Layer 8 of a small transformer language model trained on English Wikipedia (12 layers, counted from 0, width 128).
A neuron adds its activation times its output weights to the MLP's output. To switch it off is to set its activation to zero at one token and run the rest of the model.
A neuron's activation on a vector x is SiLU(gate . x) times (in . x), where the dot is the dot product.

Input weights of the MLP neurons that the questions are about. A number n stands for n times 0.01.
n11 gate: -16 -6 13 24 -5 2 -2 -34 6 -62 26 17 4 26 34 2 -6 -36 9 11 -44 17 6 12 -26 12 2 35 10 -42 -31 -23 11 42 20 9 -11 -33 -9 -33 -9 10 35 -7 -34 24 10 21 -48 -5 -30 -18 7 -8 37 11 -20 13 -18 -13 -4 -34 37 33 17 -31 12 -4 7 2 67 1 -23 -20 -52 7 43 -13 10 11 -7 -1 -4 37 4 23 -45 -14 -2 0 -29 31 9 1 -42 76 -6 1 33 -2 -40 -16 -25 -22 -27 14 -50 -9 29 -7 6 12 -28 34 35 1 -9 0 -15 1 -11 -1 3 13 -1 5 16 3
n116 gate: 30 1 -59 32 22 18 4 38 -9 -11 10 -5 27 32 -44 -15 8 -29 31 12 16 -11 -3 8 8 -2 41 -1 -36 -39 -11 -24 12 8 17 18 34 23 21 15 31 -3 19 -7 -8 43 23 -16 37 -25 -4 24 36 37 -7 -10 -20 -45 20 8 8 -9 12 24 -6 23 -5 -8 -34 -23 34 28 -13 20 36 -13 -40 10 10 23 -1 0 27 6 21 48 11 2 9 12 -14 22 6 37 37 15 -29 -44 -6 -30 2 -25 25 -4 41 -15 4 -26 13 -12 -9 -8 -21 27 -23 17 32 32 56 -33 -11 -11 19 -31 37 4 4 26
n149 gate: 12 1 53 -3 15 31 -19 0 -26 14 -7 -14 9 -9 9 -33 -45 28 -4 25 43 3 10 1 27 19 28 30 -10 -1 9 11 13 -10 12 23 -14 -19 -35 -11 35 17 35 23 11 -28 -6 1 -20 9 26 -28 -22 -6 -18 28 -15 -50 32 51 63 3 -44 1 14 -9 -38 6 21 -41 -51 8 21 13 -1 -17 29 2 20 -22 2 -32 8 15 38 49 10 14 9 -56 -18 -15 0 6 14 1 23 4 -12 6 -4 21 -4 -12 12 19 -27 26 -24 30 -1 -14 -14 -41 22 6 20 38 26 -12 -5 4 -31 7 65 26 -23 -27
n168 gate: -19 3 6 8 16 16 10 36 14 -26 15 9 -26 11 -37 3 -37 42 15 19 -3 35 -49 10 36 0 7 10 22 3 -40 -15 -17 -17 21 8 17 -22 26 -6 20 23 -47 25 7 7 48 -14 7 6 45 24 21 -34 -2 44 -22 19 41 -11 -43 33 -4 46 -28 10 -6 58 8 -45 -21 2 2 -5 65 -33 25 41 -8 -19 -13 29 -55 -14 -3 -22 -5 -16 -42 38 -12 17 -28 2 6 8 -58 1 49 -19 -34 8 -6 4 -18 -4 -32 -15 4 2 31 2 17 -10 41 -1 40 -10 8 3 -42 -23 -17 1 -26 18 39 32
n188 gate: 8 -4 -22 23 -25 -24 12 4 22 -23 49 -10 7 34 -6 25 -40 -4 45 31 -14 24 17 8 22 26 60 2 15 -29 28 -15 -12 -9 -62 35 -9 20 1 25 20 -7 -5 -13 -14 6 18 -10 3 6 -9 27 -48 2 -32 -4 -26 30 -4 -15 -4 5 -6 9 25 3 -55 -1 31 7 6 9 3 -14 11 -6 14 34 31 55 11 4 4 -50 7 -12 32 -17 -7 15 33 -42 32 11 7 1 -10 29 -21 -27 -23 -2 34 -27 4 -9 59 0 27 34 7 -23 -27 -9 21 9 -43 -21 17 -38 -12 18 -42 3 29 -5 -41 -50
n243 gate: 17 -24 6 -9 -28 -10 -21 6 -67 -30 -40 -43 48 13 3 4 -3 -34 -11 -5 3 -23 0 -3 0 9 -44 12 8 19 -2 8 34 -1 24 36 6 33 8 8 37 -12 10 -1 -10 46 16 18 6 27 -4 -3 -12 16 -16 24 -26 -20 8 -11 31 1 -9 38 -11 11 -14 13 -34 0 -17 9 -15 -1 13 -20 18 21 48 -43 0 19 -42 9 -1 33 55 -5 -11 13 36 0 11 1 -2 6 7 10 -4 -20 -34 65 45 14 35 -51 -8 2 -51 -8 8 -31 16 19 19 16 29 48 36 -18 23 17 -17 -9 7 28 3 -4
n298 gate: -5 25 -35 29 16 -42 9 22 -33 28 -1 29 30 -1 9 -14 28 55 -12 4 -4 20 -17 2 31 -22 53 7 17 -36 24 -6 19 -27 -4 4 -5 -36 -8 13 4 -17 11 -5 44 17 -9 -14 7 16 3 21 29 52 4 2 -10 -62 47 11 3 11 5 -1 -1 1 -22 -12 -41 25 26 -8 -26 -32 -18 9 -13 -8 -22 -22 53 -9 7 1 -36 42 -6 -32 -15 2 -2 37 6 10 -26 4 -35 7 -22 -30 5 -53 -32 -22 27 13 -19 -3 1 31 -1 -29 16 9 45 -9 -5 -15 -4 14 4 -15 -2 -33 55 43 23 10
n11 in: -9 20 21 -10 2 15 0 -20 26 -32 -5 -3 -33 18 -5 -6 14 9 -9 -10 60 -30 2 -6 50 45 4 -31 -49 0 9 -16 30 -17 13 19 0 10 44 2 19 4 -10 56 -16 9 28 -29 -33 25 29 8 -15 -1 -64 13 1 -4 29 32 21 -13 1 22 18 20 6 49 -2 -29 -10 35 3 -12 27 13 17 30 -23 -32 14 39 -53 84 13 -10 -16 33 17 -13 34 25 -24 5 -12 -14 -27 -39 -18 6 -27 -24 7 -6 21 -20 -12 -17 22 -10 19 38 -19 13 32 -28 58 16 -18 -5 -2 -25 11 9 14 4 -12 -1
n116 in: -7 34 -3 -49 35 25 17 6 9 -3 -10 -48 -18 23 15 -4 24 -7 6 12 -58 -1 -20 5 20 3 -31 -34 0 -12 39 24 22 7 -29 -29 9 -21 -13 25 -2 4 -29 -20 12 -16 -58 14 -4 -13 5 -41 -7 -1 -8 -34 -1 -45 2 4 37 -25 35 -14 16 -57 -65 12 -18 -55 -17 -18 0 27 -9 -33 29 -17 2 -4 -44 -11 3 28 -11 -2 16 5 -5 -54 -28 -12 7 -6 10 -26 50 46 17 -6 -14 18 -15 -11 28 5 -26 -3 8 44 31 32 -7 0 7 36 -19 4 -13 21 32 -21 24 37 -4 28 -13 0
n149 in: 8 -14 -5 -26 -8 -4 -11 17 20 -52 32 -38 -41 -3 -21 -13 0 5 -16 -4 9 15 38 34 -25 -11 29 27 -64 -16 24 -2 16 -15 7 20 -4 2 24 -17 17 2 -33 -32 29 -19 4 -37 0 -16 -14 26 -91 57 23 -12 -48 -28 3 6 -33 -6 -23 -20 -23 -30 7 -20 30 -64 -5 -9 12 13 15 -12 16 -18 30 -47 17 -1 50 -13 38 -46 21 64 -8 -15 -37 -5 15 3 65 -10 -29 -10 -11 24 24 11 -10 2 52 -23 -51 -62 -24 32 -1 -4 -32 -30 25 -9 -21 20 -20 -3 -30 51 -32 12 8 10 -16 1
n168 in: -27 -15 -32 6 -21 -23 2 -13 -9 26 -31 -9 26 -11 -15 -10 4 -9 28 -5 -31 -27 -35 -49 -9 -43 -39 -27 -8 16 6 5 15 -6 -37 -13 -18 -21 -39 -3 -56 -3 -16 14 -96 40 -49 7 -40 5 -33 -44 30 12 17 47 5 9 -3 -42 9 23 -6 -3 -5 -33 -43 -8 9 -12 -27 -7 5 25 11 -19 19 10 -10 -12 -27 -21 46 -3 16 -15 19 -49 -21 23 -35 -28 -9 25 -21 -5 53 13 8 38 16 8 -36 -7 19 8 -35 24 -9 -21 36 4 -24 -16 7 16 -13 -20 -36 -33 -1 -35 26 -19 -49 28 -26 -14
n188 in: -28 25 1 -1 14 1 -28 -1 4 -52 8 -20 26 17 -17 -15 -6 -67 4 2 -52 -51 39 37 -17 -34 -13 10 -36 -19 22 50 -27 -8 -3 26 6 -15 37 5 -31 -35 -7 -36 -9 -9 -47 31 6 11 -16 -18 -29 18 -17 13 -64 -24 -9 -14 -31 -5 -7 11 -17 44 -35 -18 -8 16 -8 -12 1 -3 9 -14 13 -15 28 5 -37 27 -4 4 14 0 -66 6 26 12 7 -1 32 -30 11 -10 -14 -3 4 33 -29 -51 34 4 9 -37 -6 20 -7 -4 -48 -8 12 -6 9 -5 -33 23 -21 -7 -10 15 -25 -31 -1 0 22 13
n243 in: 59 40 -9 -25 -5 -28 -14 -8 4 6 29 21 -2 48 -9 2 -53 -18 -5 33 -6 17 -30 -43 8 2 -64 2 17 10 30 -24 -12 -41 -25 11 2 33 -5 15 14 -20 -16 -3 22 -4 -7 51 -16 -8 28 68 8 -15 36 -28 -25 -48 -4 -35 1 -19 29 -51 22 -14 3 31 -28 5 10 -43 -13 9 24 -10 -14 -17 5 -17 56 50 -17 -27 36 -17 -20 -31 71 5 -13 16 31 2 -17 -25 -23 20 7 -4 12 32 25 -38 17 -17 8 13 1 -2 -25 16 -25 -5 -10 4 5 38 -17 0 -17 -2 -16 -11 33 -5 6 30
n298 in: -9 63 60 12 -2 25 -29 3 -55 -71 -14 -10 38 -34 5 17 18 22 -12 7 6 -7 18 64 35 3 26 -33 -15 5 -13 36 49 0 -30 -9 49 62 -8 42 -14 -36 32 11 -2 14 24 10 14 -11 7 26 -50 8 19 -23 46 -32 -24 7 -19 45 -25 -7 12 2 26 42 7 28 -69 53 -12 -10 -15 19 1 9 26 -35 -3 -55 -9 -17 26 2 -15 -10 8 -7 -41 -2 21 15 6 22 -25 -30 28 -22 17 26 29 26 -19 7 -25 -51 -31 29 19 -5 11 0 -7 -34 -20 -1 -30 7 -15 30 -18 37 16 37 4 -8

Output weights of the MLP neurons that the questions are about. A number n stands for n times 0.0061.
n11: -41 -32 -1 -14 -8 -43 -45 -10 11 14 6 12 36 30 -5 51 -21 -10 -2 -39 3 10 4 -34 7 27 18 -18 -13 46 -12 36 7 -5 -21 -5 -4 9 -22 23 -37 43 34 -13 26 5 6 5 47 -51 20 29 38 -4 -3 17 -18 20 31 -40 -38 21 16 -52 14 -29 -2 8 -8 23 21 19 1 -18 -4 14 46 15 13 13 -42 25 -8 -40 -14 8 -8 -2 18 -24 -44 1 -4 31 -39 1 -3 -8 -14 -32 22 -4 -6 -16 -3 26 13 24 22 18 -22 -5 -15 -7 -4 24 46 -15 65 37 6 0 -43 -29 -38 -22 -6 -12
n116: -23 -55 -2 31 5 -12 -29 20 17 -12 15 42 -24 -5 14 -29 1 42 -41 -10 -36 -11 -9 -9 -1 16 -19 7 -29 11 -7 -17 2 2 7 -44 27 -34 -28 -21 47 8 13 -14 19 7 17 51 15 24 -38 4 -24 -27 -40 8 -6 32 13 -2 -2 40 -12 -9 -16 46 34 15 9 5 25 -53 17 -43 9 13 -26 9 -26 -2 -17 38 34 14 9 18 -15 -8 9 -49 -7 -37 -1 21 -6 18 16 -37 -2 -5 -2 -6 -68 47 48 -14 -41 33 15 0 27 39 21 -59 7 -14 -60 21 18 19 -51 36 21 -18 -26 16 -8 -37
n149: 55 2 2 13 0 20 -21 15 -21 -65 4 9 -35 2 2 -46 -5 22 33 6 -12 19 -1 5 21 -13 23 31 -31 24 -30 39 -51 2 9 84 57 21 -34 -1 7 20 17 2 15 48 10 32 20 -21 -24 -3 4 -35 12 27 24 -41 21 26 3 -1 18 -2 29 -34 -12 -31 8 -12 -42 -14 34 1 5 4 -3 -2 6 95 -1 -1 -48 -20 16 1 5 -7 10 -23 -27 -17 -2 -13 -32 16 43 -7 2 -22 18 1 1 -40 25 18 -24 3 -21 -8 31 -52 9 12 60 -17 -5 -22 -23 -11 -7 27 10 -18 20 12 -22 7
n168: -9 7 29 -12 28 -18 -3 -31 -19 26 26 -9 48 -47 -11 -6 70 -11 -4 17 8 -16 24 -53 -12 25 -29 -53 13 -19 60 25 22 37 -21 -2 39 -7 -14 -5 23 -1 -16 -10 27 5 -42 -2 19 -8 -38 -25 12 20 -19 -55 -24 30 -7 -21 16 -3 -10 -58 35 -4 39 25 -23 23 -34 20 33 -13 -48 49 23 -19 9 -11 43 12 56 22 9 5 38 -6 -18 -24 36 9 23 6 -11 66 13 -6 5 32 23 -24 -19 -37 19 -18 5 12 -5 32 -15 7 -26 -38 -9 -31 -51 9 -12 6 -19 34 33 -10 46 6 -16 -5
n188: 17 21 -1 3 -14 0 -46 -15 60 -46 53 29 14 -39 -16 -24 7 -16 12 -10 11 -9 28 -32 7 -37 -3 -4 4 -10 5 27 24 3 40 -1 -26 12 -14 36 3 3 1 33 -39 24 18 11 -18 9 8 -17 -3 5 26 -41 -55 -13 56 54 14 -11 10 17 17 -11 30 4 36 -1 -57 -48 21 5 -23 -4 -15 -4 10 24 57 -39 -21 51 18 10 3 -10 48 -19 3 32 12 -8 37 2 -3 -8 -30 -30 4 -3 28 -1 10 -8 14 -3 -4 -4 -5 -28 41 -25 3 -23 35 -1 -20 9 -23 -23 -13 17 -12 -29 -43 18
n243: 17 18 19 12 -29 11 26 -27 -7 4 8 -14 -25 -49 -11 -8 -10 42 -4 -26 -8 -52 -18 52 27 -36 -13 19 -6 20 -37 -24 22 -2 -47 12 49 -29 -17 40 -11 -54 1 -41 34 -17 20 31 -20 -9 -42 52 12 -44 1 15 14 2 8 19 3 -7 40 -39 4 23 -19 9 8 -1 1 9 38 -25 32 -3 6 -21 -43 22 21 6 3 -3 -3 -36 29 -19 -55 -29 2 -16 5 -24 0 1 3 48 34 5 -3 20 10 10 -24 -58 -4 32 39 23 21 8 2 -12 -26 13 -8 42 21 15 -38 13 16 38 -4 -32 0 34
n298: 22 -53 8 17 -37 17 -7 -23 -4 37 49 -1 15 14 1 4 6 -36 -24 7 -3 -5 -50 16 -17 7 0 19 -13 23 -13 -12 -12 32 1 -67 -13 -8 9 -20 57 -36 -9 -7 -2 -61 -18 -4 6 37 -40 31 -5 -11 15 -11 -3 34 -23 17 -26 15 34 -6 34 -1 -4 -1 20 -1 8 -35 16 -15 -22 -65 -6 -13 2 -12 -4 43 -7 -33 -12 24 11 0 -30 3 7 14 38 19 -14 -25 -14 14 -11 10 8 -16 43 -5 10 -19 -35 24 50 -28 48 -2 -2 23 27 -33 -7 -10 12 0 37 9 -33 -6 -19 6 6 1

Each question names a token from some text and the token that comes next. It shows the vector x that enters the MLP there. A number n stands for n times 0.026.

Then comes g, the gradient of the next token's log-probability with respect to the MLP's output, scaled to length 1. A neuron's effect is roughly proportional to its activation times (output weights . g). A number n stands for n times 0.0036.

"am", then "as"
x: -24 80 34 5 -42 -13 -5 -9 13 47 4 63 32 -13 -9 30 -11 -27 3 2 -22 20 -4 -22 -16 -10 -7 -24 -9 1 -7 -8 -8 -8 8 -26 -14 -19 -18 -20 -11 8 -11 13 -3 15 -8 40 25 8 -15 10 45 -21 12 -19 -18 -27 -23 9 49 17 -17 0 6 44 16 -14 -1 -22 -7 3 -12 2 18 13 -3 -31 8 46 -21 -3 13 -43 24 -17 -34 8 9 -14 -25 26 0 -51 -27 10 -11 22 -3 27 -2 -17 0 28 4 43 -53 -35 15 39 17 -1 12 10 22 1 -46 31 -25 3 27 2 -11 34 28 7 -27 39
g: 52 -20 2 16 49 14 6 29 -7 6 -16 32 -17 -14 -35 -23 -6 1 -25 3 -41 -5 18 -40 28 -47 9 -39 4 -20 -12 -16 4 2 4 -4 18 9 -8 -14 -2 18 47 -6 9 -7 5 -57 -24 -3 -33 -28 -2 -5 -26 4 -34 -16 -3 -3 -36 1 -13 -14 -1 -8 -10 -27 7 -38 -5 9 -8 12 -26 62 -4 -6 -29 2 18 12 -8 7 17 6 18 -35 8 37 25 -10 26 10 3 -3 -35 -29 1 -26 -9 -40 2 28 -48 -38 34 -18 -28 23 -24 -24 -25 22 -33 -18 -68 8 -44 19 -9 -38 -59 0 4 -4 48 26
Which neuron, switched off, lowers the next token's probability most? n11

" of", then " Ch"
x: -41 5 -35 6 -1 -46 -4 -15 -4 39 -27 -36 -27 -22 36 -19 1 -13 -7 -19 17 19 -15 -45 -4 40 38 0 -1 7 -22 11 -15 -10 -17 -17 6 -18 -41 31 -18 -12 -12 7 1 -8 -15 -3 -3 -9 -26 2 -17 -40 -28 -17 17 2 2 -41 8 -1 8 -8 13 -25 2 6 -7 -28 36 -38 2 22 -18 4 -58 -5 -6 20 -50 -2 -9 -28 18 -23 9 -7 -16 53 -13 -27 -5 12 -23 -35 -27 36 6 -8 18 -13 -10 -5 -56 -29 15 -8 3 1 17 -13 10 2 29 24 -10 -11 27 -59 23 15 0 43 5 15 -4 -7
g: 20 8 15 33 16 21 26 13 -7 -7 -5 -23 6 -55 4 62 26 11 -5 -15 -33 -41 17 22 21 -2 30 -11 -48 39 6 -26 -22 -9 -34 19 -32 -4 26 -18 22 -39 33 9 -2 -23 43 6 -19 -30 1 35 14 29 -25 -18 -22 33 45 -8 -15 17 -4 -8 22 -12 -2 -15 16 35 9 -21 8 -1 27 -15 24 84 -28 17 -9 -7 45 -31 16 12 2 -15 -11 10 14 -15 -16 -17 -6 50 9 19 -4 43 38 -7 32 51 -2 15 20 24 42 46 -3 -27 23 -3 6 -17 -28 8 -7 -24 11 34 -4 15 20 -1 8 1
Which neuron, switched off, lowers the next token's probability most? n188

"en", then "ch"
x: -21 49 -40 24 -17 -30 -23 13 24 41 -10 34 -30 -7 10 -9 31 -5 -6 -36 -28 -17 2 -8 14 7 -11 -11 -27 -7 27 14 -13 34 5 -55 -21 -24 -5 3 2 -3 -1 11 54 -1 -24 8 10 -47 20 -38 -33 -30 18 3 24 -23 3 -62 -11 -46 1 2 -20 13 32 40 -25 0 -11 -15 -21 -53 -12 4 56 -18 27 8 -34 -2 16 13 73 35 -20 -7 -20 3 0 30 6 1 28 -21 2 16 -22 -21 8 21 -20 44 -20 -1 -1 -2 8 10 -11 21 4 7 -1 34 7 -8 -30 -8 -12 10 -19 18 -25 -5 -14 7
g: -28 -5 15 -1 -13 6 29 12 -3 -1 29 43 -20 -24 -2 8 13 -28 6 40 10 -1 -48 55 -34 -28 -4 19 -22 15 14 -14 -15 -6 -23 18 -8 21 -4 -18 -23 40 -16 -9 59 18 18 -4 36 -34 28 34 34 26 -13 2 9 17 58 17 5 -37 -6 1 -22 -12 -3 77 -12 44 1 30 11 -40 -28 -18 -14 -21 34 -37 -12 -16 3 9 -14 -25 17 4 9 47 -58 -36 -8 9 43 -51 21 -8 19 -15 1 10 40 1 -5 44 -6 -10 -26 -3 0 -18 5 -2 22 25 31 -1 28 -1 31 -1 1 -21 9 -9 7 10
Which neuron, switched off, lowers the next token's probability most? n116

"n", then "ey"
x: -14 17 1 3 -50 -65 -13 -33 -12 0 -7 -24 1 36 -24 -8 13 -3 5 -3 32 9 -8 -6 -20 -26 -30 -46 -48 51 2 -18 15 -15 11 7 19 -6 -31 -28 -43 -32 7 -18 -32 -28 38 3 -19 -30 13 -7 3 -4 5 12 -18 -61 3 0 17 -14 -11 -13 32 -6 3 28 -7 -31 -1 10 -8 -19 -24 14 15 -41 -45 -20 -28 24 31 -17 34 14 -17 -7 10 7 17 17 -6 -26 33 15 -26 15 -3 56 -12 2 -1 -19 -24 20 5 -39 45 -15 -30 -4 6 -13 29 32 14 8 4 49 -22 -29 1 36 44 -20 14 -6
g: -3 31 -21 -67 -38 -19 3 17 2 30 13 -23 8 17 -34 10 34 13 -30 3 -16 2 -23 16 -26 -26 -20 -46 22 -9 -16 25 12 25 3 -46 49 3 -25 -2 25 36 12 49 -12 -32 23 -34 33 -33 -14 -22 25 7 0 12 36 26 25 -26 -15 18 23 -18 3 -23 -4 -28 -21 9 6 -48 17 -16 24 -16 -4 -18 -31 19 1 -15 0 15 -36 37 31 -43 33 40 -3 33 -25 -45 -7 -20 55 21 -12 -22 35 3 -14 5 -14 -8 14 -34 -10 4 15 -35 22 25 25 -17 -37 22 -25 8 1 17 -23 29 -20 4 -17 4
Which neuron, switched off, lowers the next token's probability most? n11

" the", then " Is"
x: -15 -6 0 4 14 -31 7 -28 43 41 11 2 -12 21 -28 -33 7 -34 -2 6 29 -18 -52 -32 35 8 23 12 -25 -36 -10 54 2 -18 -15 12 -13 0 -9 1 -3 -12 10 19 -11 -30 12 -30 19 1 -1 8 -1 -19 -14 16 1 -10 -64 -27 21 10 -22 1 17 37 14 -30 1 -7 32 -36 10 4 15 -18 2 -25 -13 12 -60 9 31 -14 27 20 -31 3 -31 29 0 3 -26 -16 4 -24 -23 -3 12 10 -1 6 -4 -9 -7 -15 0 1 -3 -20 -15 -3 23 5 13 0 12 32 42 -25 24 27 -5 10 -19 -4 6 25
g: 57 9 20 -13 6 25 16 5 -6 16 -1 -39 50 -16 4 5 31 -56 -17 -1 -26 12 16 35 4 -13 21 -13 -25 -40 22 1 -29 -24 15 -4 -41 -34 -39 41 1 1 -6 3 19 2 30 -20 -4 -24 -46 17 13 23 -30 -28 12 48 36 -10 -7 15 -27 -56 -29 -24 0 16 28 -26 -5 -11 -29 -11 52 -26 9 -14 51 14 5 14 -24 10 -8 14 -14 -37 -12 10 15 -36 -3 -19 24 34 10 -6 9 36 -7 -73 -23 4 18 -17 6 -12 26 8 -37 -34 -42 -8 -7 6 -25 7 -13 -12 28 -22 -3 12 21 -5 -2 34
Which neuron, switched off, lowers the next token's probability most? n116

"ud", then "e"
x: -52 -22 -11 6 -1 8 0 41 26 35 -26 -8 6 12 -22 -14 2 -10 0 -1 -5 8 23 -5 -24 -4 -10 1 -36 1 18 6 30 -12 1 -41 21 1 -10 0 -16 -23 28 81 4 6 -16 26 -8 22 24 3 -5 -32 -12 9 22 -26 -31 -25 15 -50 -11 6 -24 -11 3 20 -26 -32 21 23 29 15 -41 8 -13 -25 -2 0 -38 15 -9 -43 -32 45 -22 0 -18 34 -12 -13 52 6 7 -24 -20 8 12 3 -36 22 -30 14 -19 -38 8 -25 34 -20 -4 27 17 33 -9 10 31 -27 41 6 -17 15 -8 24 -31 7 -4 7
g: -2 50 2 0 33 -42 13 7 -13 22 -28 -9 -3 -23 38 -59 -4 69 -7 29 -34 -34 9 -11 11 -35 15 6 12 -2 -2 -18 -53 9 -21 14 18 -36 -10 -27 42 3 -5 32 26 12 -11 -22 -11 14 10 30 5 31 21 5 40 9 -46 7 9 -9 -19 16 6 5 38 9 -2 -25 15 -30 -16 -44 25 -21 25 -5 10 -54 12 0 73 10 9 21 3 26 -15 4 -9 -13 27 19 3 7 -1 -4 -14 21 12 24 -27 -3 6 -57 -4 -16 -16 -9 -26 -53 -5 -3 39 -20 5 6 -24 -8 -24 19 -9 -19 -30 35 -3 48
Which neuron, switched off, lowers the next token's probability most? n116

" sec", then "ur"
x: 0 35 10 58 -1 12 28 -16 25 15 -3 -43 -4 -12 14 3 16 18 6 -56 14 -27 -27 -10 -2 29 8 -22 -16 -7 11 60 1 7 -27 10 26 7 -45 -15 19 20 40 17 -45 7 -31 -1 -38 40 24 -13 -24 -14 1 25 32 -4 -7 17 6 -17 -13 8 -9 14 -1 -11 -49 -4 7 9 5 -14 14 27 10 -44 8 34 11 -27 31 3 32 -2 -30 22 -16 3 15 35 50 6 -45 -4 -21 14 2 27 -4 -19 -4 -7 -2 -12 6 4 -2 -16 31 0 25 12 -7 11 -13 -40 49 -11 34 33 -31 9 -13 -28 0 -55
g: -57 53 23 39 2 28 20 17 8 -20 -18 19 -35 -8 22 19 -5 33 -4 30 -42 26 15 -25 32 -33 14 8 -1 4 -21 -59 22 11 -13 -21 -5 40 -34 25 2 -10 -5 11 15 12 -18 -13 -23 -12 -19 -26 -6 32 -23 -25 21 22 21 -17 35 13 -10 -9 -25 25 20 21 21 7 2 8 16 13 -21 42 -3 -12 -23 5 40 -38 -2 -5 -6 24 3 -5 -14 4 -19 -13 56 -13 10 3 25 15 12 -42 33 41 36 9 -18 15 37 13 -7 -46 41 65 20 2 43 -1 34 12 -24 16 -14 5 7 26 13 -22 21 51
Which neuron, switched off, lowers the next token's probability most? n243

"re", then " were"
x: -10 -1 -13 -12 -43 -4 -4 6 42 -15 -17 27 44 32 3 -9 -1 17 11 -83 23 15 20 15 46 29 24 1 -10 27 -2 16 -24 10 22 18 -8 -15 -27 -21 -1 -6 -25 -11 -16 20 -27 24 18 31 28 5 -22 17 -55 -7 -22 23 61 -24 4 5 -5 50 11 -12 9 2 -12 -20 20 -37 1 15 -23 31 3 -43 2 11 -20 -9 25 21 10 -28 -23 -3 11 36 37 -6 14 42 38 20 5 22 -4 19 12 9 -20 -7 -38 -15 0 -16 -13 21 -22 -13 -8 12 30 -9 33 -1 -19 -47 2 41 13 -6 2 9 -27 -38
g: -8 20 -12 -5 -1 18 -30 -16 32 5 22 -3 -9 1 18 -11 15 -13 41 -39 -27 22 -8 -3 14 14 -43 0 -20 -22 25 -8 -12 -1 28 -15 -19 -27 13 -64 -52 37 22 -42 43 10 -23 9 -23 -4 72 48 21 25 32 2 -6 -4 -8 2 -25 -20 14 22 -9 -34 -32 -52 26 2 -16 -6 -8 -7 52 19 -12 -24 3 4 20 1 17 18 -22 30 35 3 46 6 -41 12 7 11 -22 -16 3 28 20 -6 -17 -19 31 -21 -27 5 -47 26 6 15 -19 46 31 -7 -38 14 -7 -11 -20 -31 3 -13 28 -33 -32 -27 -29 4
Which neuron, switched off, lowers the next token's probability most? n188

",", then " in"
x: -41 1 6 -5 -3 -31 -2 7 6 27 -18 12 38 -16 32 18 -12 -22 -26 -37 -2 -8 -38 -7 -3 0 32 6 -12 -20 -35 35 -6 -14 15 -13 -1 27 -17 7 -12 -35 35 -1 -31 30 14 -30 -11 3 -16 -18 -31 41 -3 -28 13 -29 3 -42 2 14 20 -6 25 -27 4 4 -6 2 -10 29 -26 -22 -24 24 -1 23 24 -6 -65 -5 14 -23 10 7 -31 -9 -47 38 11 14 -3 -39 -2 -5 -19 20 -50 18 29 -12 2 45 -1 -7 6 -26 5 36 -5 -18 5 9 -7 14 14 -8 15 -13 51 42 -3 10 -21 18 -8 21
g: -46 29 22 -20 -7 39 -24 7 9 11 -2 -11 23 10 -17 19 17 34 -2 -27 8 -38 2 18 -31 24 -15 -14 1 -59 20 -25 -22 -2 -3 2 10 -37 23 29 -24 8 -19 5 -22 19 12 -8 -19 36 23 -27 8 -27 16 -54 9 19 5 7 -13 -42 7 -25 9 51 -1 20 -2 -54 16 -5 7 39 -40 13 -55 0 19 -12 -28 -39 0 2 16 29 -1 14 2 31 -24 4 -22 -4 19 44 -26 -8 35 14 -17 -34 -38 -9 -18 27 -27 20 -6 1 -88 12 -6 -4 3 1 52 -19 10 -7 -35 17 -4 -25 29 -26 -2 22
Which neuron, switched off, raises the next token's probability most? n298

"ric", then "al"
x: -46 -16 -33 30 28 -19 -1 -19 -20 15 6 -12 37 1 -4 -2 -23 -12 36 -21 -4 -35 -7 -6 17 -10 25 -21 -26 32 28 -37 -8 -26 -8 -16 -35 2 4 41 -7 -13 6 50 -18 -15 28 -12 17 40 -18 -27 10 -3 -25 0 0 7 -10 -7 10 3 -6 -3 32 12 15 -13 36 -46 2 -47 -8 -38 -52 44 -21 -18 -31 0 -27 20 37 -27 15 9 -31 27 -19 27 5 17 43 -28 13 8 -35 8 -3 28 -13 -7 -6 -14 -8 5 -20 8 -28 2 -37 6 39 -11 30 32 1 12 57 -10 -3 0 -3 21 15 -26 -41 -13
g: -25 18 34 -2 23 -11 22 -11 -24 -3 -5 38 17 -6 31 -27 -2 1 -15 -21 -20 53 29 -12 11 22 -10 -10 -67 -3 49 -33 -34 7 -10 19 -8 -36 8 1 -31 12 11 -32 -24 16 2 34 -37 11 15 8 -3 17 -21 -4 -22 -41 12 -1 38 9 8 23 26 5 62 22 11 13 43 57 -24 -41 -46 -11 21 -27 -19 -15 20 -8 -4 -10 -25 -13 -41 -15 27 -14 -13 23 -15 8 -1 -11 -13 -18 -33 22 19 41 24 15 0 -8 -30 33 7 -38 2 13 -25 -46 10 7 4 14 40 33 -46 9 -6 14 14 28 17 41
Which neuron, switched off, lowers the next token's probability most? n298

" by", then "\""
x: -42 -8 -25 21 -3 -11 -5 -40 -12 48 -45 -2 4 9 7 0 -11 -2 5 5 -3 16 -21 -32 11 8 48 -1 1 8 -17 24 -24 -3 -1 2 6 -4 -35 6 12 -1 33 13 14 -19 10 -18 3 1 -39 9 15 -14 -58 -6 1 1 -13 -13 -3 -8 3 18 41 -40 10 7 -15 4 -17 -29 8 9 -6 -20 -15 -20 -36 25 -48 27 1 -15 9 5 -21 -7 -54 15 10 -1 -11 25 -17 -50 -39 5 -21 17 23 21 -33 16 -31 12 12 -2 0 -4 -17 -34 -14 -11 20 -11 7 22 3 -42 21 48 -5 36 15 11 -9 16
g: -43 4 25 -52 41 -7 -14 -8 14 42 -18 29 -8 -14 -27 -3 -19 32 -24 -3 -17 6 -55 14 29 -20 -34 -21 43 -49 23 0 20 24 19 -12 -4 21 -25 -32 -41 -16 18 -21 -42 20 43 24 15 10 43 -22 22 -23 16 -39 40 -11 4 15 20 33 27 -28 -47 -29 14 26 23 -10 23 -5 -19 -7 -15 -24 -12 -10 13 -8 50 0 -23 -7 -6 22 -6 12 7 -8 -2 31 -5 27 -14 13 -9 24 -35 -25 21 -60 -3 19 -8 -7 -18 -34 -7 -28 -25 2 -36 12 -36 15 4 -15 -35 8 -18 0 -3 0 -31 -12 -44 27
Which neuron, switched off, lowers the next token's probability most? n149